Layer 12 of a small transformer language model trained on English Wikipedia (16 layers, counted from 0, width 96). Numbers have three digits each and are written without spaces.
A neuron adds its activation times its output weights to the MLP's output. To switch it off is to set its activation to zero at one token and run the rest of the model.
A neuron's activation on a vector x is GELU(weights . x + bias), where the dot is the dot product.

Input weights of the MLP neurons that the questions are about. A number n stands for (n - 500) times 0.00038.
n40 (bias -0.115): 440321614582564647522630681443441672762477624352255579477573650563555533425539523587651473444495227271826654342723859250230391584618509602468519575482537268541495724139267333250540376407707959375711514311600263413415536592334372397561614634639416567282462560536639599264487693496505541542
n63 (bias -0.158): 505687305542455646601551391544624683387363490471647546710241628579505638345327308097756749312458455418547563436439574292382351203702404358447812609780454398342426563737665509740906490260636455725304745475890618515529759773338521544395484586563379331246250307331486660604315331529440211399
n74 (bias -0.094): 593570575559396353697211595209290785509360528545487534462674656348719827646544611458199429441460512718408408615432500576697280312318500585551422345483521589521566413725233637414633645700538537431496321609429484273561629232369340246484465340618350592654361525525476690673488531415563608458
n91 (bias -0.066): 509300184572513131492600542533576272771652512135396647718678492655651526558508492483513517522262611526527619441461513638643610281620435400466859306688487370555289679422205556538289558552487534584543833634564383560500355594554407622638593556585454568491389235568358235487423459729325606445
n93 (bias -0.089): 563354308324407594733323686293584270226282777557667559777549406439464782487748465473298438681227353605336354496264680360557438569393410591630486316518582373253531593427487760719267461455351775566720598410500492527470500607443296408470444486561600712327682473624403366657644722326612695615
n114 (bias -0.076): 746360262794295289586419551324777676553367310560665519472384760495561429577513606335491467320377137610407581505433752415408537801393223552274456408561557254906574339437449548441545518443509402811505286411556301744750523522706524702478690198284464475491517367732283490558518515514570579680
n123 (bias -0.090): 495534231418623248720690400248455514388486650419523468340505562500569616416662496413463495431519686542586610738653809403307373220585367625584415811728294574613595343526769838415553306365661650540390678472395345427500536426433202352430386749303434404486749398623504783250418322456204768492
n131 (bias -0.124): 445509505458446510538555636324694490631101495423490565421749643814381545290462466396406524570402549465531434573405751560253349490785307605487398647948722400544495254699416509216581200240599735529668672322043430549270603326264373558645444669676533748671586375568444536439370344112677749455
n157 (bias -0.103): 550454433492358223667256231366284363391342677898567662762535476465370604435257373513554465545359496404603354662563657495574350368491424608849574413651952468654531495792424458483526353491549504578598664442407660352478566504592638531682588221285327444695562450403378495486479533491860695390
n207 (bias -0.031): 445589287406428464662648513487419608732657408567486440659257492348413509702960120486641446551285636379538360469292705367723284565707669551312411331527333629442531438583278589265724583468582617389505654441808239509473793435544603651396524770314575591699437574441229467453672428518500365380
n229 (bias -0.064): 609326430281440556464495256392615449452632586171378439231338458431688661662224720776197407557456699319393406564841651171518505705297617311463765543556605264615454320464677531327680725637313389564416477636700232654663588251454654473504515552407302431426582642722641414490482647251398435594
n244 (bias -0.132): 457593420713556358605274420587309449548342870365385476613430539681362466381731463467756679443530782306332341616144616548537378582431400692575382237495573773561425821833041549375317308380643669555315420414429598500679462536565456426531741271237477455571653332552648627549648455215424711379
n271 (bias -0.171): 531543222271682561427608344456179430407310475395459433627429722360485134352675475469617702402308722806404378700779784192355505266637403027478584615424344485685580373456662338619358618386561868624566556745708490566426596379242694361548685623692446377288721495636678594825423189495383288365
n339 (bias -0.065): 487500607355483754479142683267368610478291587593465304513679430681556421433434479608556573478414663430612099538443348396508577307553630557591732637401513761390381527318294484651363508579457824345375530431457683345533620533546509374520835413640654509530671613782435363544488668207298619697
n358 (bias -0.111): 395540462726453514645644416705626579813357541620609295528397350588780356349568486798382491557485669784658455273452574386236430466358770419537803349444539295523537564359674390348386719337666505523311890296589420760528650423477251680643500666594682223336496309313545345602420202427223355310
n375 (bias -0.087): 538487358701717419669399632615688570461553661416404457737623301342404625238813374543567594538400363587435203458403812505062387539534490981738766206467218370547406356253571344579509560292524542815352533581453527276555590473709362640401579356490532530420557433377433373775531405509675373704

Output weights of the MLP neurons that the questions are about. A number n stands for (n - 500) times 0.00041.
n40: 613474467158560365340262698343709227432457426692259606375688412533636618445704431437344443483692601601272485662548644672632462447598380521737622341516473609611521363492473677610579683403413371742432591361478423435600317471360473797461512576464701511599374563224402525437351718414381398363
n63: 299264376756203185431422239432491403464482661517730591504335655583555619500291534391674491612513683536407405425665677192402496632413469607427468540504638347360453712381333255347707521464745683558416716678630443513723122629424531500460518569272443652761368447321333808430612356604562749674
n74: 470350680509686722289758532554683328275627334424682607337468449592350448352324461488789830656536378394434547328612552504346338521500734471335418775651543407415339643400578410550335628496500442605500604475684557546433419396646500623504549519310611324331566401399785510354476480650216435450
n91: 707606841571387491509541092516562695445380568467517349474728362559713288726407519359708670709487483549587399509277435339421237460581443778531366635560275334233578730504580664312413437553464442505525363540329494475382653622488534686519233588325392670530759500465149619707650261545556459392
n93: 589460514399479569353500454704609416671709412587541398264485447693560619715211596428427650546527719304661537477575246659504411496452832355234460700405440459685528586618522597341551585410492253454339588401403645474345716596243648423596587560601333350327520367562504543513500558517443416489
n114: 683432523408526196246592548522553440464468667359291319365257594328475536315470321278607587541614793316617332391526399500565693438184601555508397526588516686442933504504578465457397484636668423711473419492456432535485468802538476306385789828581567565403347420390613535623631626374480546596
n123: 604616429353453423447489507362289744500334496503546530518507280641519544409469401496500253398456529548477369587551483734526409545508533477744470593714582717605485426395461560668622753705344258500400535489369410356636632678688655612487283356353416552577294457265268731384470473475620583563
n131: 712569496366686400572517586367600390563289619760615487472645565594581573373606411415169635264719423671414385447427439527546705339682512363766424556736548515291552487537448373476651413517607449581547135356393612815561294496339427626463647485641602516479458411302319245332612454479561227673
n157: 582318553252658634588395602617644484390629433385328413484369466475610504577980836616323450486369492533281480463394458672615547571618414585295350533395195446293504620561524559738586680454436430309442504500722558629409520322380492353594400763648582450374370416771544313482327399595314639745
n207: 586462449584544390397519550459591113557509266359561477558600615218538469351331525540399500569600327399471351468576580750527340467509559401472648500451711728738533445756749482535374296730152500490783284136579786561787722594440750041424560360791446431658324290432660736428363539363509479457
n229: 724496387393492628434477613711515443425691410579515512698588528768496613621747233589448733407504429350435427613599482619569420535402470547531364265583426778442512508564460438627555427423386496595482543422195588489221318571673489490335535310165765550572337478458329472530523392664485547438
n244: 331507373312535547479633460543496600427559591580604508559375687780592552680586726453623475659512390361672578360500172356812604319550669550702574482357566443415475561456434158512398589475533392675568485872500433450694597283397445500721656586427393469348327508294254381409435475528273405653
n271: 302480707595430472549306691516500864299754572442345553440434431423817344383547519534362625764513197389551255470386573221443579415410605591478567405500318623617427177543466555646442483682455333590512587675509382596484622649375556552578509744544360769600647169447654586248474636274227682604
n339: 576408359512439355480606458612661481510395453461394527283351620472327775557313607384436418404542437473389739542500613768228358648684451329250457590549511416726692473605757537547563401376464344529529558512442230686245515626330493617510349486504657467458547522515614702629577377786515543337
n358: 435515523451438630449530390412322455430488453461307416427459413611781761696645509423622353514261464608396250377668611745359453559559545641576748478427528718543642300585405266366618457442568610719345664644326431072385405602629480692442466701413810496590471536384447571221409464436753395594
n375: 751569261585372677531746515573500470423258415556404447672590406454508312444420367694217542588530329579649450256642424488493578443328504368599546409621540467422477500445662561578393521322233464536672493753472317557393332473550317674543447540582476528441485614706636569521534241577825673418

Each question names a token from some text and the token that comes next. It shows the vector x that enters the MLP there. A number n stands for (n - 500) times 0.015.

Then comes g, the gradient of the next token's log-probability with respect to the MLP's output, scaled to length 1. A neuron's effect is roughly proportional to its activation times (output weights . g). A number n stands for (n - 500) times 0.00078.

"the ", then "press "
x: 421585526777654570259561568563424539453493680476512522460469346470387538408284526488504514581373443572514758580412512416521606428629531607598415482531637578437414519471414666400332418479493346564493403508547845509481415520505562252427196439668569542665395455484557522536450336503573432475
g: 429421412553566592668523496397635516817476428576574617391683566504529565469461528411749536852414481647577600236634649424688572436556392635452215282399197549650544487334215380355659492632372483719725425547560526602571512329594489499461450289350668314314386611407485441343368544413637342498
Which neuron, switched off, lowers the next token's probability most? n244

"9", then ", "
x: 371746488558479488352781350456662580563482617386429400672387527437437538424265464635608546404579547451476579424578464456548469527417689336541440474472435604584639591353529478258516482354522343420592430590331512576533339454519411706460355608548380555532462720590715570278565476630516433397
g: 592352343405605645453527312431601486614685303448515441642487310736541620313518587536478400713378672561336547536634520373572281389528649394575580214379473553603558483458405492785225673528489486443369376649199492625426397732222614576303426511446432606335541488438787604567732528462720552434
Which neuron, switched off, lowers the next token's probability most? n229

"other ", then "settlers "
x: 459498434744558396378711505502464442475410673459463486598601445570330626537272577524400445489533338533513643426441454645570549427489556495663422556406577500479386517370608532426341558546397306461510437521548780524381367482630576378461268426774561576640450679360762432525535341439360529595
g: 377456412449536068546500545430541690432539581396377536710623578432466648447637408475344582574588749609423508609540492226426628818407547314445635476478544759452503577504395627590211677493427645726444597507712454422294310423404472343387564584551597421722301377424269488675438297568368593614
Which neuron, switched off, lowers the next token's probability most? n93

"On ", then "September "
x: 421431501359580567394600281446592476484518431738510533473476362394481374383402675414558624626435354676434517414530601487588559442511655491526278512581615581476536554578380560357261508573469396550510373724598766307578452529606491338339393562515534351558577628485561351372528462615520748437
g: 409416387957282518534705519626493591444326360331659530688431387550543641499741559347553643595397496380574271360345590301503559332629691610297252381568471549504505652418190439375517719596631475789480648470536491416463513477488399588567653595220475475247445582506583414519547399496483590603
Which neuron, switched off, lowers the next token's probability most? n207

"Billy ", then "is "
x: 375388499207471471287376328475319558506446446546431447540563381573495338536194637701474633678466485638582569422684358445656522513485633448665387694509513682501549488468573614494302519547530323513409331563721626385451472532520521480527377467641601585606482496400461421490545605427523628523
g: 609589642493375330361592524478581345322654401575462496604396301621618363387356311829312727351595324673473553553505607682438354591673517197478333335496552490523437573418720226675548632484444327408543569729461589389498231540451710572434436249689607512617637627669483410421643369599481510487
Which two neurons, each switched off alone, lower its probability most, in order? n339, n229

"said ", then "that "
x: 357542556495681490323472363448527616454427650475343437648567409380361338368378517312425457605414526604619545445561659534548439544500576377509591585354532666428448482518587456441325497665476388545517476678543770403423462613390723429507353495653526476636514640442686367283464420478392720597
g: 560564589446457467406422448492710571132565352156630651702642629483407523623626531531574328585391392876406390665337561605524426278577602324655542372445383652261450584336477138561346358548672446511313409509551371612620563571417611472651649574727456452307465583527545540362536536607581576414
Which neuron, switched off, lowers the next token's probability most? n271

"with ", then "the "
x: 363415623466747553492624382281415566656510465474491508371513569326428466505287617456442368535688456664693469407494484446475537467584521496649576470625508529456672505468350659333495596616390543379452290575488701516510420616671466262444334644582534453610467573366673312383432460524512607432
g: 472614440430550456598661460298372356365533266469599488676465544439333320500614598444515656515540577570434640475597377626533484549714528325664407347416630304457717536497440253523315524687470526377534289848369457451512426557653511606265368425848469610647720632526665393369548473570272698186
Which neuron, switched off, lowers the next token's probability most? n74

"the ", then "Colonial "
x: 406523499763695560260547511550489501467486734450581482476562362450411502430310571400531472598399421646540728536441543385490555421618590532514385515558624667415410570509492619376314404476533357522494383536482873449512444480540499237482294430671602577658367505406605486461450361487569431471
g: 370326337596744311620528563544482684686293685465616643645681516354521676654427417283530490538685634455473460429673242397567606632501613494311471331649337525483688610392409529515436534471457517517555467384575459671348501540371118480329797675567543250478373312259370454619577581659384441591
Which two neurons, each switched off alone, lower its probability most, in order? n131, n244

"in ", then "Em"
x: 419514462429687497285689332506524433594566484575604524651393559343334556417405589339532560618536350747646501430479632452487565400600695450466458536538602526497718553507441422445268456684383450316536271612441753479574513480487381422379450458605537617578523548379616407399362377485410637516
g: 657483371586437552477376613660481389702412711275580421331452526293801506524488543499446366530637516689564344594563370390227402391349508632286679657705539397323537420509508876423553657557518504536358537139654544545352524499504614361685531734357521452339400288447511504516583631469606288660
Which two neurons, each switched off alone, lower its probability most, in order? n244, n271

"lifestyle ", then "like "
x: 402500632657540464384333482445457589413510608475582496645427292365431487465450519643636497585436290633502621517520528619444710341448574666455527534372462593535352564500588473631426524526322317390508400658418576421438301455592547549317308244777492668510610537568530554351622464453651423623
g: 610462441185611479698455275476415498515562423662553363658375602361537412353418336498406470605390690619477572711640551473151415454444634584400596639496457599426474474621702521481689151378471455459389397300464447333473476687335684626593573594505294600484489546733635963583414364416525525544
Which neuron, switched off, lowers the next token's probability most? n375

"one ", then "year "
x: 407543389501481525454570546432526647509490467552461524688474530596480396319365435529455550515588444716613470365488603353554679464445439644555346436450540500393399435376455653502389468467597437443643428747744652406526375553584656159374359344583438598569494784354607458401551449521446617489
g: 517409444531585538386716791554434400408377633507517687481428502433533679376538744403422352575687341336500601558436531257489383498474658476495579608738430438708270550436529232405570264126559629515676665407551452538690586584552735415489316546378476604402436444634491597584399196724409561255
Which neuron, switched off, lowers the next token's probability most? n339

"r", then "afted "
x: 307350460427404506481516499498662590478553594462486736541475681575447452619381392432664725468741513538476552399474624410522727448557643530580449331673571475337340444503471464538383554545321273482566392460489393574356230425579626584424326593547466581672384599649609549280509500456457560472
g: 508364479530455453325468531715440603367436414345526332445428646561602233811375522465406681354743726483401434475428390605615448747350530535485618635531509604409652531590207483496594634600451540379881428620428527404356606505656022428446400476450722583461337556535465447477511321529727451567
Which neuron, switched off, lowers the next token's probability most? n91

"ti", then "ser"
x: 523561484596510443471552414559597617518670516440495805535511627375196435610323429589660661621629527523475626495433426277568631392546541469510415443587442509472437516540499504288356530358511299565645408547382384535358181400639399662450303568507398615529620474579545654489587332472478579555
g: 497414458632617397365474395394479511678538374471554362379529577180731650403419468801705161349602673711583542520487443486712495402411407527645395530326533121192500599658720335600461395458526452449462458543689393358418514510507742434419545399524557449418524540508694688473602498407578474821
Which two neurons, each switched off alone, lower its probability most, in order? n229, n271

", ", then "he "
x: 289471521478598447520581388398443618480451732524462453633322507526538381318467512438585633551655459583476609271484633394643502574317677521486351453395511591445639543483426385328220555622437526589603245589465732492585358521506579337512373490602513621475563706420700454510387447477392638538
g: 412467377312415562567471479560504726662569574438444473554607470633587375323473459630480460592389549623684636420643503432449710659578439449648602148547430873533325465283724521454534724476300286353620501662394442559416247631204757513374207528592453484341672577341589415421592493559564369447
Which two neurons, each switched off alone, lower its probability most, in order? n271, n40

"B", then "iddle "
x: 360339614383498499402674326470487438577323575584295486612447491577497504372327477495680620629541334490649485369592498358577595580544622394674279511622555440351450607323566638472547559386556264553471487444696608462561376571577593735431420554567547531595444612280665477442569482422286494501
g: 455349566429476526785245523576245702446568258406250460493460640502599758652554486351448585467690609662559509552603610466383539380467635732424497462682635231536408493538578339559382336764553320678298367463624508396558448397473293414495529758421559651538534224488348608604485212560645462565
Which neuron, switched off, lowers the next token's probability most? n63

"to ", then "make "
x: 564539461338714423424707465371390490524648456536556592465473395570333433465339569492490487530555485666449593578523528487587577342553542625662319553726450488486667443552380580523439451527306400514609365531391838328578374464550377413468256507657528534564607403450686468292376366510412640546
g: 628664769437673286366345155641393497380457443606347212694548574511355466678564635725439499520649533600281447517615469456413436604415502472586539525767720650584564314431551431510419661514386377213348389627349562345499401490410646476514419567341601340274705457590703661512513640597551519297
Which neuron, switched off, lowers the next token's probability most? n123

"\n\n", then "==="
x: 331447697485553456439550367611588729531491653477484348530518394433388342486418606410392596593654426578458515450580540300560434597281636501454403506678509573548573449518462480441285497524302429549562411674600509458559526316638502381421509800546529653550300533412747373340573604462485460459
g: 628413574512475661425614541551395541239414573700510300637601454593365772642468374578744455510418352716655483508457462556431412417651573421319444715376360334357537431385437275535443460434609282573524564635625448647465601119789515484231404482521514537597417449526456335386768662807522572321
Which neuron, switched off, lowers the next token's probability most? n229

". ", then "He "
x: 359387664571464500354549462503541756533556502561516457458517606441421329340394531480426549612721438573460579448549494290526589494366603612419480541606459619579695428510482458417225573481311516511464363668515589365457428614473478428385484801526574580554365611355725295342544613445486537402
g: 393547585375593518513683591503560503697651676549695429798436475602681442238566583771535483505652411630497549286595740382459549417630501462625459227329583616410435344364726400435585617294349529367454475478315338365391557549226659502537187554545724584473556458451435421358571491538590442141
Which neuron, switched off, lowers the next token's probability most? n40

"C", then "rel"
x: 437322528403452487446725375530569452575426456537388556468538425522399393598406477626690634689501462615574540410582450269522631480499618417699287527669548558281421587394513618397565507462432253681511592399544656503456414500441635724453386521616601456602492636296679431422514418344316462424
g: 390407401433538265663717264542456608392655639726647610196439236457477707509355467689373554439469662355418582402652623678263493545712524489540700301344531575502571529479446485504418400604519556703711547649628515274353394283750421470687359241542393634496471507366589506566447614344598409408
Which two neurons, each switched off alone, lower its probability most, in order? n358, n157

"fight ", then "for "
x: 511509654477555447284491427552390717512547557532485423608657454509336354355317393538506513625427341601553526480527531515635544454493654578640445467495389527582459629581581660552364519553345351552387336689574694390567357465490565502242433212677519479600548486470591371309639355434654519504
g: 312705528433625722419386534313524500795498612575315379476755581252328424499404524289786610525464581556721480575202447583431553272461532473651554437385407319376654395724529346366519546549397443489541347539729497757427538505652431469408710462442235487461637404640685539383607542273468494649
Which neuron, switched off, lowers the next token's probability most? n229

"July ", then "29"
x: 311472589389670483546502411504575586663458602648404431734352292579605449368475536502641526621404441626534486340593548509552506517360720690430260361577446697269568578521358496309385440390667573453597449560516649293434525462525507373421367417623559534384557736535499545353538483466427583501
g: 421648368413516513357505518452265455645307471249448452577619320379520680339641577648751307690623478439389661597430658596598548518325368438558227699548479579321641293880807734398502517317428482667624511618324392406489445535657417557434495536548319383546480789384418500431519457463588546398
Which neuron, switched off, lowers the next token's probability most? n40

"everyone ", then "else "
x: 421509622332514385447495445435446639346482590392447489633524431549396337301372389480442518652455501825582670487503601629432622489528537574440460532299533644359329497500587650652401422487572249468500479673534621405362346484468568506540304331692490675603463676459553587465451408587534553630
g: 480410628432263491615952715446559490303401395516493704526280460566621417422616484581533684795637792414412446513241607436496619583646431452383409629426619467414304549407453626544615531303575441439558508596793430258316634430663506429417340616450266492544470496683460572503387398515371240526
Which neuron, switched off, lowers the next token's probability most? n131

"in ", then "his "
x: 471484333567614532282701361483556388455534632565568438582373450484310577409457488488496531607455325649459536486494566507526496409691659528598402577555608514403659572453430556440189533659386476367490314589399798405637504527591458378390428473768489562606670523368513432433343412464448623503
g: 458618402207695481615617481639449487753597445445654342392452329343686517380424584327489527489550532550596516200555823432382520663727578605474592253286503702515520310576593490343621479480550502604270649705295496486511459491204682493721379515404613375483625243447534456372479654529595587303
Which neuron, switched off, lowers the next token's probability most? n93

"village ", then "because "
x: 418584453507368403312408312380615561384499753562447483768524378484525413487451577609622529693519287616547552379568464540393563537536622638512485524486318658549461640325613605440245537521304304327481324604603527396497458531608453507530410366694566667551469627314514477459502383543650521580
g: 543587688326580317307691393523286676292623506381404443514357626334566488499500483561268421323585373615535509570354680549315563168336556370518363650547616927473384569501454291617498293513404509536412529748381515627447500674532678434592692567603301516414546453649530623656460410625628686329
Which neuron, switched off, lowers the next token's probability most? n375

"and ", then "continued "
x: 432506520554627306391641382354478522532384466538621648528578480540507311364298507344414566597525390648520555505530576382621512586526497361630393557592509579499496546486585511309365545633410528519380469640429971477408366554546466443550406508644518604480582635311675285379495385514381517513
g: 558372578425368412242455380607536505460549351380432409551500827795279535646336449591301532601368604453521520580417627635428533386614608763543376315694422774671401426619744263310475453350484478663366596751540589576513406465612542509609520320486652478464295616267198525425579503630456410622
Which neuron, switched off, raises the next token's probability most? n271

"two ", then "newspapers"
x: 415429363598617526474726393587558511507502464523589610537537610528500491550258664488428600563503325664663555401492510325553520397390487494579545571502576569427528474455524525393288525492513247474633532583536832547538368414617500273399321274667553516642434702304639377429461362466441464517
g: 357578491550655140467433532488581574562624663458435660638439411217633705478483601430732330607320543445491547345601416398578634469533434522239561680388499785626324578272347615703498674641643506419542574571454479571184417487759391650494473550628433547274400353408496700532424302600356403322
Which neuron, switched off, lowers the next token's probability most? n131

"years", then ". "
x: 337478513600443593589732508613707593577550595618330464601388508385383493278482527711538569527448429526498514435532499387631385463480704618539512415444391654535620688419472483324339384500436410442454503564398477477310355443537530593427190679634505681584449616538607592258494309612325579415
g: 424615583519474517555314689582485591280413669381542419266527668262421387494398308587551564411626377500731355366485499678273638658674573640500387686744432547403516618241427460180676347532433378547657823402732547490457444528600401474665579577640419236584462632471453605376359306498394584583
Which neuron, switched off, raises the next token's probability most? n40

"===", then "Edmonton "
x: 327526539573582478403643393444521504529395624658499387662502481420328370729326630471359694556560283608472448458427650234563709331359535628548302498620593523452762473487369575405432613504411459538563181547630468431625488519641532526507431576528469556579416427379557340473629525481462543513
g: 441504465386717750637685508426623377385415676335561495537515492398299720365610438586408623499883392682565289526540333485436415525475508638520384448729472341690536565829735641591502319613518357476384553310516470404426367526321550527390466615339654314363641731553474469383404341262530300583
Which neuron, switched off, lowers the next token's probability most? n74

"\n\n", then "In "
x: 312466675515525438425522371609635685535470662478533353517576395410393314471425619381397590592620417562452541451557526293534431599328633475443415527676509588560587491533505459458248478548316399552549438667583528487543516320612489370406483809596530639555283525406763391366579614460476434499
g: 312463602621314561402549526434442485566396319771603546671532584545634264233506691467367589596733404409336635576501616383404711437438530740349280328572346843663433292875547517342515438438497545495503362419445625544276406607493514697423573609291329415563457612474540537483460319547431632653
Which neuron, switched off, raises the next token's probability most? n271

"West ", then "Indies"
x: 394561451636352451254593483395553554570472778489522494567423455511533494578443528561631535666430427755626494345589284520435579495533641607665352459538455646457441604413371653463228492434500293469488414503662553505389383431518485503411493544795692666487455471263423569403558395517405533436
g: 376479473590400538291555644657459621482578519534334665437314361661458722525480454478511654368583516356306413429336441609482673659446528344460512541547603538665251646673478305457638550430671429939495646335414257591407740447644451464514453539629447618622570721498482643486368176359303335277
Which neuron, switched off, raises the next token's probability most? n91

"rel", then "lin "
x: 175438482399540365555556496581498500586499322464401666525593531644437421494398587558462536555596450585495551454555596361497598627660453308559245462572431578448393469285560644414301563406621279522567435530530513447300254360528589807563278683574571579565500581565561599394534593510505556569
g: 541256361428408601744485504356458565536383500546441409436501559291546650338439673630477492477609738372598529588319437454549429332561452448471307377543559077556530541604720681347516554399338439498466635695798374357737575638610460577397701512351752358335599497444428569422359674502779609286
Which neuron, switched off, raises the next token's probability most? n131

"the ", then "Esk"
x: 451440510634665614386616497421499592566520647535435554439550456461426549446342583403391459682583411636745516476449550337532609419512611569610428351706561527479495467436452692287467477457592518432542238574604743427351363571594458255495287585446692607537386574446541372271384354478552534521
g: 452537286481370534324431461601487255591520721370467572341580571541511419692598562548523506435401719446382463398518377447315636270312530450458431718729603551723374426303617782587531628284383547422310431410372461690469473665576632500402556611580384797361648356461715637423629422228424808519
Which neuron, switched off, raises the next token's probability most? n131

"were ", then "granted "
x: 359371520446591399287482450367660464444615603539591532480534472567319543472322570406294654598497544498558601507582481484409541432455539628731531553533512620379415557557477550375359522526289379470481384448333758407401369517467363439593442554849570624619481689425672480467368381578496643615
g: 308532432407319365414282587516694619705534625542684441369780472347550204648597359572454365497480676662303608420508556421780553606324334458577701353589545529388553362330492535493528588738277447696565763373613521582281302365573408578416649546261614532467536460511601340445575501740456383411
Which neuron, switched off, lowers the next token's probability most? n131

"later ", then "Edinburgh "
x: 391392468511545385351541406496472395531579595462536618557604538539545528443408527447355433698492381626542505437598598433522560582662467510713388526577589683449510484478448473331285541526366323490446420598525886509397444382519568365477254452748467671495576578399744370423415322507451622505
g: 549559173790614784591483432337648490666282504582702482291615387382484587639636484621586395406556548548440411217468385381485508540621679389352315597683563337644723508434462519334430535518683447594484462335563502685592645581399475315281515665357648305523666254553382368579437508289373598625
Which neuron, switched off, lowers the next token's probability most? n131

"in ", then "182"
x: 354509296543702411184680478367594391469546604563630373682450506539301643410538440415564483626536314606582458407415444560429524479618640515549323477521577578423635640560310513391233418599481511507466428629438702498452576469553420392460386501703495645557528497391496608410406484555485732474
g: 163367398593585335436308617366625661294778453733523482688730279437742461401434515501604568745724466429336508330594503404716496608422603545351422402353512552316486614613681432513554381291467585778689604275422495419616665330357531542504589432430444439438622421497455413627600498408297474660
Which neuron, switched off, lowers the next token's probability most? n244

"rob", then "bery "
x: 465467525399336452427647587542651602525563387480329747524637428388400348511462394550616623618449396612651586299348535494627718651690604508405407423401500442498421604462598631460448526433473330423505342507487466466334484513542589540498363625608499608741334563426542654278722379374445524345
g: 436628651619509472407425453621312459521604602649418561441594554334510700391451575692537611516441308434568587596431619583586523154493800586363561583375438296448449466832410677536397393439405595559473685443532478604443448603641616524509552447457454535182351448168272455528440479586554825083
Which neuron, switched off, lowers the next token's probability most? n207

"which ", then "results "
x: 461509475427546411417607435387553609554544631479559561568565424549466306363354439536283420550565368681545627463614545429619483639459540464515412522525488500507334577569600579414382659541234490509507342670479836327521355530453621431536259516682594536522585687396692325373455335492448467560
g: 626736721642496648499683495650543321547539663665215520539387456510494297710651496461684407404423228252572504734608748517644367461443485327501373747427427305404437558440350479473541567416688427509443466463598488432743697390455424368579204411337426336742502410668382481534617460322548378607
Which neuron, switched off, raises the next token's probability most? n91

". ", then "Bill"
x: 338424624577395514380537415530596665521582577535544450461536491440463302330376489445458592614661473614416567451562551289529487531332639577431478556581562654538665526530557437450186513498234383541435377672576614354405476569484526441429444840617554604587372544379704300364487609458524484457
g: 616573409473536567384277287478265684605645662284328433410403532488603593646369570400573344533593366424324539451553587622483504452455527527584408376524614292419334470515230860558588595388850764653232491518477524377713562517613508432869569524381543487421628214423551605510562506362547550387
Which neuron, switched off, lowers the next token's probability most? n375

"iddle ", then "attracted "
x: 343398568298447471462399396467317550569475393657564536549528533591395479462186668698377624579495371669480489405631475429672462470402618379572386568455394712633475394529580588505314658541465467495441254636691601431443355484572570603497355394614582608516376540481531366407641525391605661570
g: 621578693560485514472484550350510406577529669395619470308492677620370398565501302320418403488510316601612589588549353520279440866322596487686406379469599703611327431687386359412649449507304390455461447565496517611265456462608518700416514305723698516309427615630441725539527081536628371711
Which neuron, switched off, raises the next token's probability most? n157

"Sug", then "den "
x: 454473470390452516337566574450344452472568472483473569537360354316288355294447560655635554569578565437611534287635420432605625516548625534515303573406526564468464475429577611405403468365562089442353400667600588555448388415614533639579583516609658628572637696407459721552540524523417544502
g: 671443262402448313488359211548564489706442470382530595417503454456418669539598671531471516699494728671480621573518595464647651504580453541389364585613451467539614383451614567383324493599560461169527753350694561209575298436652653497393544565163459440268370389430600437335462621751568797390
Which neuron, switched off, lowers the next token's probability most? n271